Layer 2 of a small transformer language model trained on English Wikipedia (15 layers, counted from 0, width 128). Numbers have three digits each and are written without spaces.
A neuron's activation on a vector x is SiLU(gate . x) times (in . x), where the dot is the dot product.

Input weights of the MLP neurons that the questions are about. A number n stands for (n - 500) times 0.0016.
n78 gate: 420545448463587539485744447617591264383422290383588646375733599642463567632523364462496639355467470261724475493792540387534438391531569580404477511332452703489541280384544508656496415446493504708481452670595538621609474641537204559523464607819702689536516674626617337553559604453572453374411298622426726358534485566560055443613601309657500556310530450485565684551406485519338567420579
n93 gate: 369455616446321539472365609597343566497541595797439369432514378773500466709395639574565559376557511469565611366311767174420541266550507504489732578348390568343598535694486511353448356503497351607525579446412613360396564464418468361656581592569555380416601577366427792377510483601273510444586468521435622578595447531651606381465370620555206500507486314585564584594467385431471500641347
n94 gate: 401702369640598530540299442788371507514593310481511405444368500564701511561330522536379536525531525607405274439549357511706399670570570453537478419672621306525410351378599344603533693387640493411605631541387650348378556743751645658562399291361337273413399655398533551449521551500348382339633533575541536309569616461593645446283463588804400296397392474515482351481552583375618397434486
n96 gate: 496538604368633504527342367289496474537351382492515596308511552590496534508504526622552451366646694444555420306390566591352321216461639511461616394579366619430455294560448489299447500442402478567355284392405347515617518449378766773800591489390440627573449580309572485928463522533428413603589561757465545334584439688388511256523453374672726553354466267600481453492724451631782522678431
n105 gate: 347556184449616367354535387468629308581628572613517250497543664434647389416549514535580465639554324437363544552537704595135425419425726486489320473507604583600525496510528712693553507413364221593496331335496521500536565533421504391650517532497526580653569535475479617631391480303451490262464528358449346418304550541680661500437369671552507462514730529386407402431325563559288368581607
n125 gate: 580482574553500626529414365612500400566418546680546669405277430378599372594939392591689323675514435321415403846524552616359399471599478540533566381482475362475475587557571442507493541606417553496751361589566178442403329616567399591607246379527432518538694297606384504456451370444496500496644390422392500633214293465471807496514287621382492428504461607493367566530421348596452496382493
n147 gate: 550607504396477551477660523611196587345737351540534426645330630526589775405515489634688546572507350572612430609530578669557570519504453411531695633606616433560553619402317508466508465467379267598681583285465373592555389579582674385523441748511536564588362519450546215280585467603336364666785523481539500457210546411613455300553630527564305659244568175345484383638710542319527783467354
n191 gate: 420606389423584725500462198402448466277463437602626527382400426346385526455500401542481458620632629609847562507628577355523405629593608377860469621575575515248261553267218462846591430586428511504439351605645511675449467504533531518427442423536580235544653435385546351515360680573405569404589508329274364523623504389478704325530539496582423665545737325604334613288472625537457586587460
n193 gate: 542637328481534876608287615664468739393639582520254547355303511655411696477645576469436523628441558587701551621544456389424578614403469377403488578511553418422511369424747454613423469442477493575692455394662531381355360654388417180391419268414488628750500515369580500369670533688588397296305631538594557453399496600349504473351374546696301402575686829457632687346603324425590421489606
n223 gate: 357484381397492653448715551461385317565694488480604368527548596434630419610535606480562461624416307492550863923591660555347405355556436599556452317633767527473653349403473472631409492418574660264453519307694365354456352679319317473532492687589277396451476579556866579369679619565280455421713595326334269524480417519678592326480545460527404558655574440540440485293382421779468419557481
n231 gate: 241522542560623433551478496518708450622496384511454291454215507354412585554601601489514604824563551464345448425709563529507312568753382420397570437471504677331381584457504399514381363517393287589641557685729485319333500567451638472361702347517447553594507558616641671660374651570464386485400311379574299529489340300368532525565545398707285622514500448741599310500515421472375386302521
n256 gate: 483590551356507379384390465483616359310439696486439609416398520524672527441469538347476835493634483507500407589513728552213651579560496395549525433524381588524586416479574483449451568451414275687465412663402276389560212507419475409402230591510555446363421593388490856472665365457441374594532346412582552715447312672418696462521403650295434545531527493489440490496529355333535520543408
n261 gate: 594384504551530358606545383414664392413456511702467470562489420448413600414271507695677418588410665533500773389240580515380298605336710443553573536689658518131388624504694421408594508468441511533538257550511474403508406461526531635701442125623343625175284549255575455447544578583474450583607300515538425572288594696600500459422512375396432478640600554720572672400461717548550518421500
n284 gate: 393391290599535349436437458521441584687743308354517546273635455497531403440310634493503616562514454605586456448541500493584622475418687578360565316263365593528380231632373433438366507553486711607500472255656557401670507303462384507586554450434389687731674623596398504266698513514461557628442361535449416500685323716490342532577522585577466294660476435479321544427449560410705361520601
n289 gate: 600457632654516415203350452484546555534363392401512761434400508578249281472575294413617559641427452504307504492730623667361408595609536428617451320366403516791361835343333623621567537598272500363408445399256356643443443845554475492580492600604567360286390607520314300492562455649484561624601684387419599508576153477562372396702361328476424319563563512532625576512751583488739484709455
n291 gate: 412157629472558653215368675628435607616529544504197282674513681463391655418678587595365632520504467639444492467640632313587640579428559241281496364459333322431690492516476600415753372370541468512587878398567437313747568397265321323336444580375574602656658554659720654692432496684459675471297592427691422479684342572365569321483526475520465389578336598525664666645298616263314492647555
n298 gate: 443454459698465276846423461451813315381462414602283636517607407608325458489493377500493496587350475577414649483398677394620575437536335660471496688493649548431493376559552603718433195500259391625422497565536653465431221496424907507672388518623496510320540535575620429536469477541725459539489368559688546604443535630510548422584515382542481517549500384375443318511646504437630476453463
n302 gate: 419489453468393380459413681540450329305291632576557623328507521330704486595566430441413635684585529547621391663521429493544603639452620441377425283355507475622500699576342493590478492427464518680552554444522348485489493565393504664377401359624261612571356526474507544330557636765291574330361463378636412545366415389290339356335511481674520555522602252660332370508834471551459721637828
n78 in: 308496511441427496569682511720647368463324244567637450307431593459519545735382428553564523515526607594556899654824581500432500424395516562636593400326388604433683354655534534556363414453572662819316414738366496374508290417641425556384478357708640403742488523427565377450352583379565547473496292642543781566419546500297318496382535419519419602466523293473353358630484633320617549540551
n93 in: 602457595640750356613543297694443411573617345384542434500515535521662376345348370685436421482636601582644611425542605341605326341276194595699382392754277412511543362350648402638305641510471402464478433415351365540563549294426567654320483427639432468608645554609453638511619476451331542467544635447452392676566515426557581685532586270650485335479496348420357383548627410365714375469459
n94 in: 475521377594748504642443359729534550424401531422248529577667723372227376446813532597344740263448378315689483408528604327518545443518515623431599587532599690479568399393419658514414533534486615606489472372493442522570718611521641462697493616321459507386478403493324540706462602517554514576522304267585382686587446458436416702314385536525531326397774445435621356396653518486482535435541
n96 in: 684489626614732558354458718311595598346463877441459774426592434414626579519485523466526508403493191602788398328386599633629606527338485389380236732658672325392602424320585496575420391597349426478408616690389538458247434425448567526616438561514460474441500515596318424335548550518409493523318473612578492380577527537732485283496496419646338526369368508331527700257406284552678627453352
n105 in: 411388765647408590600717695321467469395632603471404536455343575570459663496595285373559602521609475580473456472381629281567606588389716557604752626587334545545532386545397709465662380554549408576532562590681375390605473599466591452317537450417400576456475341365303685333623677660416514603295557490616535461439500353371634631584635778469436462382304576539514365293449634392475521321607
n125 in: 377351542324561474489539274489332472459528709622556500573468372482629553656782607654641372430572375532531424419352517697539459511297642579449416500507412521556186342553507360637464676527525479454561447317388680335189397478430537569341552518554534525335691343259464583349479554397293319597464622493749564366514525646300396349525666457694751383567656665540406551526567650496416472565517
n147 in: 617277511500481686434496430642670404366546504412406680297348669447628287604713388407481265454366333542421604553664422457481519581728721332598492590485511617504535333607557519375465476452646365378659697619562590752282474352606739406637470699779309398511432589543179574442436690221450556457500278519385481728715395519359474496535456578614615645378573476539425360201404508713457569570540
n191 in: 457489534183369567465439570661580527574239669444541551676543623401421447435392535373231749492433469378358371689470363550481504876551480481621445485386515620477423457629327488443777247507527481439666496496535655396634396548399734377601415492699734402633666400411312361442493474519638500415359349515243504723442531481701373631435456376519459622705340476718371552683512427720304303537701
n193 in: 756229561593271477567522578408442555425388486611468440504526557554393493317507416673493669464447482642543528507582536305570543720571586600425575318522489353500478333533475352395331579294500432638600554440430582706345386302597295564530330329331658363489481540452331407441650476841548704352372660681662628620567763625438740559599546285485386434402431609724481514500359438373515275475637
n223 in: 396496548463450621539618611470456213467425556520563527452438493398433594538397599489511378504356408553455639602430640320614559473516558288655434456322448701452645350587504466421622551243579504324469669492635454194520500757317347485430456643647524470526583695673988512535600670272424577184461523579245523407531496426579366289530559226519524549481474637535686529638279492737375462555769
n231 in: 346489455256500699284504435625460360445639444536485388459519296496519425246557321332312777598585397692585408354507279550409375648457667619473286548542343530530462512496496676504405406522579500530600500270385515794281496425630539767237673473403272620647614450412633627427522666471374621365453350466696519422350538300470522489983508415511443526549523707573558540551425633481527579617413
n256 in: 612714602571500330570517242445388390249411554424365546338542399623358456562437621389425472353473465424615383674594624566507621344398539454627592339648377415351472587483408615401462582744373376691451565365573574705625322586615625453532353675497456507517414621301604538476621362416521480514397462439493752493237483540558405399458453640425349459722600425567394274539637393616674678450523
n261 in: 460395390598427493239327558565432439472350627553592357677669514532493375319395424536450543625528646662454734554468567438580567829603692419589548686622742269323471595292606242493729489407381454582474425645390405573459633421468489609610437533493291561339395576401544449493468435577431684544396617489466341408500449796554539489391519500314176540597597448651688545332346688500481625434403
n284 in: 441471429366372350345431449394321580521622404735553526308681415399585230602430325361579755403637636420486619464401564423584560329567638434355329786373364764529427224446411570443599590226489596425456464466603614496702652500607270536685736493490554486591707763276412301367624663401573434552511504579515518656552537624378443562493477489597372471572391403470389538462576485543683482563524
n289 in: 500692308578469520640450554711593588567553567520654512121434433340747769420327454411348396401515446534507341439333292508412396565461547624375598675698568368654604624317647558292558480453584541564454700382481566269867556608519492500500333613547565496456619535597458593283455391381412622434555434273457477672325593406511575562343373376340549630405447555465426471480368319455166508142375
n291 in: 980445462375234605639389418722375623583424663531500318655504442724600251402539419564652483513682753479333311492483550315436405513753596444552233554483370299647372526356705650580479597423351396412225555263288392599597421478458191458213743626613716407649421234694757435470446524748303603470754556517544662504496336758424671440320544496339573521538691465626666500531416513386535584537476
n298 in: 482644423521579596711507518252681464670447384455342438749613475592570489554561223551493755642319428536398503518382583522590583633423548264262540629589588620201655301411275446436554259561168385440308656507598678410334378701514552433412372660527568242441389439540601475536556609580428334540452318535467557526478580489415570460435459427592527582532507445358474603597548536447669457344387
n302 in: 523541507525489378349474489430302563277595417836326594322477225482384555393761173429522340617529582415464432540662381537493468392394519391606663655589431467540336459592504545420429374447404547581534350473312718582527353523562515554549676620346715511647492470305560717290550669396292332496272530515435456742624545511518489418582581323588607415621478336391371617216589812394523559443578

Each question shows a token from some text and the vector x that enters the MLP there. A number n stands for (n - 500) times 0.003.

" to": 605503523396515621666424276517561369427702330438502429589664355488595535531529345519577387595533394462568420667402401648748380535417355584465384402543565560589548587607415607515369642456741592572504409522642473560583345458453365362366633547407364466553730461352214502596378558416629468417307534456659582517501404401617442501384500536467389552295655378359551584525530523601557534434591
The three highest activations, in order: n261, n125, n291

"e": 622677494346316588560358669546634482488577458451449516555572428448388635471446526460549375580497399675567390399413446717658403520507611519459481317536487562563452602372554612430383774324631149502392535517545602373462482473484262451473499522441313296478597359526239563801467593505644622340344476463670731571492574474562664598503457568323266680437467440437463420408807515597802430556642
Which neuron lights up most? n193

"un": 535628578334283414537525516474690524594383316363423480664587383460471818455502530471566514769606550735440374332278307566644476573468312467590425528311536339592515550405623599305335486485553462529520500497536405391609672522512236482482601604446419496433667568468202751510486692494378548584326435540504502612417481538641527237485615531296477723397686339547620531479604586630426667489393
Which neuron lights up most? n231

"ro": 573562516447474653578506446463601407329516243342374397628546355477647746578573555369594407535514391453600484591181452689749397661590466541667353399391555656389572448460630464470372435404765530634323443549571570650411585452684387342552516575407324467421640509535254773756275573421602580558346520441576438542344463546578405319526584708428506452166580460439640437655555429518585419481523
The three highest activations, in order: n291, n302, n284

"all": 803586596489420598664408521603661663471743489468564485395597405548519440397533628409553359588482552511573368399306446628679360460482391534427683632643535483503524453528539417320398556386684492742406416371352393515659407433368350393260419557576304138391585495493415485524464575411432564499428421251668647577835631471539549234283596601406315448364577401412644574390687674687571451431669
Which neuron lights up most? n93

" of": 643480531311352669591594576506494289591479425408661447659563339414500567403507366564593406502719510619497362487341439618624432567443482490663448442611571509495610469605540611411376655500593299488608429600511680603495486392502298301370477672496355531478675406349166660548439383638611544403427590581480539539523478415562581536396457423452341593354699349439687602471606672517548402410607
Which neuron lights up most? n284

" c": 589508563279530669802452391463530394437508273407557494648616336488485469391592434460361472481623253567475336525524455672598430605426461505481430587517388442555630587399555455384466572485633566674522291577573522478585514616495372373403371732338531548368718610419239619571535378480441540430322455516445703641490463445530497471461578512409399459499555454620697411699617494499515565517523
Which neuron lights up most? n256

" as": 589510486336429545645375590577558540480578411330530558412551423486529647430473484448505368468541498552421467603447400665712516474280459613452234496479570473392571509502490456462505454385690490579423290525499487523646508445550407221541571693537520390555713615384328635417434553451602612497327560530485697525493376397527526520484427652397369571412603272527543607465605574309685693547702
Which neuron fires most, and how strongly? n284, at about 0.41

"p": 648470519481506457764345536382640270579519428196405507656496406513389713576599402421675394455401472564574330523528364614676429660557333551668511565612535407669559470504520547359381523369620519563474442418543311491405717490460477164488633607356367467510593561366384669883477455535432573339574454743489482580408496596553548308544463604519285553496567376602601590601605704362515505427471
The two highest activations, in order: n284, n78

" t": 598577492388523555804467545443514398421578434382565392558496230389607622560698317358646420381668347446483468668236439689644305530611562487536374438447656576615523598524419410486580390476587485611499345532678376548400563527522373321434404686341513427443689455517279557639413475480423566376285519430516541772494353473604451389431544477528570501565615388497589363576640498437633608550563
The three highest activations, in order: n125, n302, n261

"an": 538563612401341353601521493712753506524675320477384499456553428624408509645404536316526474734680470532453496518538373662735528546553407429311374554452426136447446342543322574404418441317596552487430354651424494435566484412436364541366455690465363482445653519567354574668378656439344612510352614581592632522527596447601468445528589548399366431383569208419663520566797515743454535579449
Which neuron fires most, and how strongly? n302, at about 0.16

"a": 546561545400383605594442660697672488543636285390457478630613440560602557689553532542627459483478567561591503567393225668596506592608544551536436479442563356378486413604356718424372478193584434520436237573546548507525631324635364434456720587536521419288609425377280554834556501460504617223380602538592449569425436453536349631449568545425478383328435316462476446387704626623682364574415
The three highest activations, in order: n256, n223, n289

"ab": 683600481240405469587559610541583213594633390327644544679648489635545551529594372543512369693529328654632456731270410615768414456444343682505488479276479456470482676496446533285402298319629461554466254511571653414533621504502305296348756601420434326357565359462423417768714634373477497493616442549405613547453283472491483668658530467499468486373692401410556556446681443585522522497616
The two highest activations, in order: n223, n261

"es": 697572679371450460604209649702550420613452232325405353625587398361543489439455475384696237485570469486457434493399417610699442668481423325522508427530336531496506409489603582370377483359607173359512421592568548468416674443555404283515615640615459416578614553544302629686326631450512552266272595404476791593549428522588662523611539534466373585383520477798596565562650619522582607558517
Which neuron fires most, and how strongly? n291, at about 0.82

" s": 662604649352561408760391411600572412425523369388521496560576188348580647346570386509558400408550367442457404509503434623615522652388454442455387515431549528562524490473590390530518459368671350607578336549541433499461505481633357294615440675512511409336713455486311559596467515470515720393377520493474571682462356391529579241419574562451399506465507484545604473597618608468700673594589
The three highest activations, in order: n256, n147, n125

"s": 678722719541433475619308447910554435460462464403378583553683465524476484682352475469458425315539445538517334567464303606558583505485538495399324513442388682585500292458391458383549488428595297551462567661696601501516605385635302287643454654598249429428670445390317557660471597526546549325390507626392609609452296515713481395335537560474328465429570457547402564478722568542308485625476
Which neuron lights up most? n94

"res": 639507681408328355575331380559693339512412238334476382439432490406580577239570339395630402526666427492522466424566426598596486504459448311655506548270598651381549490432630364515523488400552510396313420660556295517616631283726260268569625607597444376443583665389383673593500485366522584447384599452707700602583534401651760427514674662582406609275562453727709293634603715433517481570788
Which neuron fires most, and how strongly? n125, at about 0.21

"ame": 714600418455444594565453477378647536519557480313605469493559401502486506486553504408624398505687409496545431477450316694638412597627457327591387470563551617556690376527329499385338504352642347642399384475537598357635367447446343407591502643592339386423601504389201660571428537553663714373367611506425585654719574431809603564382448417458349560542601452367446553259683493539561441430704
Which neuron lights up most? n191

"ly": 723615533493407498687616534348600459611547406309394403647515392543535510489276365324513457540559410383632498515279327557668374540517485344622506454493710696666703452511436594437327515295733435698433334545531529437680443539417427461533605378620265450376646452283294533580332523398504542413476434730572480531519580587657524293376525625320561538287662443552596455530739672479590597529541
Which neuron fires most, and how strongly? n125, at about 0.21

"ad": 649573595338455604483203608539503436484726532305518423569602429363459380567455528478577194536506586498680639598386221623563440306336458569608481446572387540585397519597554540379493540479557476489411584282559482577479277383319434375651448516612489474442667408558366657618497496456460628383502404619344711621419329402773608552599534558377426684446788359515727299590708487426208417470620
Which neuron lights up most? n93

" m": 714640557399556516777500338405544442449551422340546469451572399421669623476740421397503390428577450512475358419537500694451433531493490593478347541514453418564573556605470550407536539342511524645469334485549417339479638542538328359538457672434443423419688345375250699566386481539626521454379568484583699578615434543540522377477477528382255401408555394610606449601569577659546567477537
The three highest activations, in order: n125, n256, n223

"7": 624617502414319426814415643543489540587534411362626279559354352537482247556467516401438463476553440527519450606353360629708542474482439605415716563471633335319637430644561642218579689416524617700460365542474606368515601547425403382590560689524347522453603543504117565546364573452540619298404563631728546569489506519611459456684524639377451434329578369699699602435679566385486347480410
Which neuron fires most, and how strongly? n223, at about 0.25

"ed": 582495641460370630594431385470653257630657292421541641430505319303429683574335454397588247815681448669525317753446524645682372566585431448371441418399551499495624463498585473446565451311396295511458487493478578481319406389516325397436603600578427257390634526379281634535619622512518628353235358456635536666576511644666489412664539378364432713373666453598542635578642518662623598547609
The three highest activations, in order: n231, n298, n94

" ": 568604623344579537859482505527608484446876323406703507499524433447567594368627525431404414351697379385521455394420425678625424548480416469584341498381494444458572495614501462365442570402606448660341323461485409534432577514624339350511474660368537372492635479511251569567564527534622512403224683563484645696445631422525378516500495471379389596424507238498503504448609716453726378669531
The two highest activations, in order: n261, n223

"ay": 573509594330354702480418641721589574861582515326477327550569414551603532573389548425365492469572300304539393380349308575704571511512340529710394421526470576506575610275505456364406562394632343709382408488493547448686535360533450428512717651572372317349613351494354601578439634413279582513194496612587732835485695549681336482417476564343262552414697423438615512582654610737564502398569
Which neuron lights up most? n93

" k": 568626603325542526670660527524568405418614458286485463471548323453688760311591371348574370407483403375422390595476479627622476651451532602431464463420418451465467563580474459504498568445602556686408356578614359345496434423659320429647488838644488469263694394299313568636446428662604652360332565614618688573514376421605463294575526422423299361671567332549584421503571628540552503474509
The three highest activations, in order: n256, n78, n125

"ch": 636434649441305586553497551397691354329697361521508393648443456740416652603405512338511392542482328604425424748292223531764687645570471369498260373457346575451572632418440585420402484552528259787390333514568556318316444536646398498514720697453274483289629453419283438578452344462653426340372529543520607685673234616724403488347565623396437777467568532425541489356590801785680489511583
The three highest activations, in order: n298, n94, n256

"s.": 685641430535348315641544496511609386512616420303333693600593279442516523441709450566457425591733382544466517426375601675574441411365520527539557464549403505534554333555576700419530529280632371744312409548483326597468565499615417384519395752465524614354668452537270480576478575470609561318244652687460522564458529456637438481536479390545326560405502325596529331360530581368534607526611
Which neuron lights up most? n105

"ag": 533664615508579533503462591483674177595714547533284441686602461620556807635343239511485430584584557546430457457361246713723425599604394605472444578489733540556487417555460620418259713377507495627382288556469502407549490262695246368442485735238408430387597402413524489559492669431416533469372483624449827563647578542539343290667688471406323418499527267586550530429619493537345398413481
Which neuron lights up most? n78

"c": 513519688459313563551585431444546261534619397409579483555426375554346540565596496379529388435720303621435357731576531739682569517471418501570427341487475552724458541524385521433399457389570573710487282525479534362566764420561308323452529534384387477336624569331391490553763426399455521495514393602493641669405436599548494555470597705324368348327562361590627594265680567472457554625622
Which neuron lights up most? n256

"ter": 724726497408310709440558453492679266453633356203287540652338433630497534327515552443357289503647406329499442673379510568638342591491491396497534463576610556456391585485530552324343565424621432533271254591588375449661578477355365409582631421483521411541617443526332424656503634619439501467633445636398663700529495379591514530586524824425331515593656268568554514451753558599746324566512
Which neuron lights up most? n191

" D": 660549553420516675699320658391573312510427352424626508589461306401481534420408306455640377494706494505357374432411423623530462531306474574529468537351545425546523461674453445430511520398515644714360352462477485433428521475482256360441532551362430426521699559642376608686426588463504669259430725630652571710463595448640391377353636479399321466639642465597633565522555551478686295536498
The two highest activations, in order: n147, n193

"l": 691385676506391598590517341260630579802698332589468539353499299536389710532623675362509351670591510421427277502404479638739547549485447553486375362459626428620380249511439617261458484344587461588320337566503457451377525519681414368439487616441312241473648481453384601604613416451516489365522625546386486561487558425613537357449523721329457519470592456746595435401660626697519591351721
Which neuron lights up most? n78

"ar": 538532620369363730731373562525627546580396396350632413627581423583510546406604304446399466582305395569558588542490346593602440341422353582573542712533567256659451402634588564252438446305662468523443485488505571532638321392345387417628564611505221509432701580502284581660429573476354557413531676555170556578424356620568552482468638616471327423523579398360567597615731450430385328575634
Which neuron lights up most? n93

".": 702592423499254447674484515392615371631675415337356530613516405480571613419632445473582399628695307499378471503408543709571510487331493497457561563512381485493614468617637682514365662349563457640455339475497352496454565534618363438450421707511459608299650494541245485550399674488495539249372526561484640559359560444668438536591514459493278510336500360551581395422537644415529544505571
The three highest activations, in order: n105, n191, n147

" p": 561638543400585627892486551479638308587504413254616475556624295413536710460677293551604474454434360633417411557518590628675411564516446546397287596529484505506519519629548483386546546526577514634539330501539471449551382476404464246425428721440492411330646569357272591703352403524531563444460554672518656667492416484528406363373653461424315538502444384665673362528592611428524510456428
The two highest activations, in order: n298, n284

"ear": 621525457334323565610636395317643456695469485300571465629514373323330422419634579481337529531483412438440472426409385604691243570427394447548396605534665703377429560465448606430417589328545521599359357505505459548604578449620240376490630617640509394566629504466293538601435657505343536415429541559594577852506536544710574454577541582523266589361599374420599638492761476618687399516545
Which neuron lights up most? n191

"'": 585697465431314452719403547516625615588509353275509578557536474561530550447454607450285512433560496504529399539513401686718638471493474204582562516605565547555528421361425504338396549497615516472487333412508587579490497584689305320517411453464417489423651366383276344680425426490512618398342715533436614572445531421685303587450446643476499539469673394585573409570744551508576710394630
Which neuron lights up most? n94

"ast": 659427472481403587560415463639513277485482391334603675555425356487595509784346531447471427557461405419614429423441314636738335495525415594566498641249492586671402570629336619309412428437586468665411326463575451633306665521482397486331633662660516339468660370479375683404722524469475537222520600771262623660665545410712437318552521614475355219387653345582457545508686480524613481459499
Which neuron fires most, and how strongly? n93, at about 0.84

"ity": 774593520474412676599410620455604388506336418387519315588629427407479359531535501402608546642677424491418330422508312558717330598438530527479461700455467662458449574485239596352477445242674424714548401599624528543551705436501342473371537592604537478443570455394215509620371510517592639370244587483476661702650590482745450586502521730376395368194600284556422441401668606589589399450615
Which neuron lights up most? n191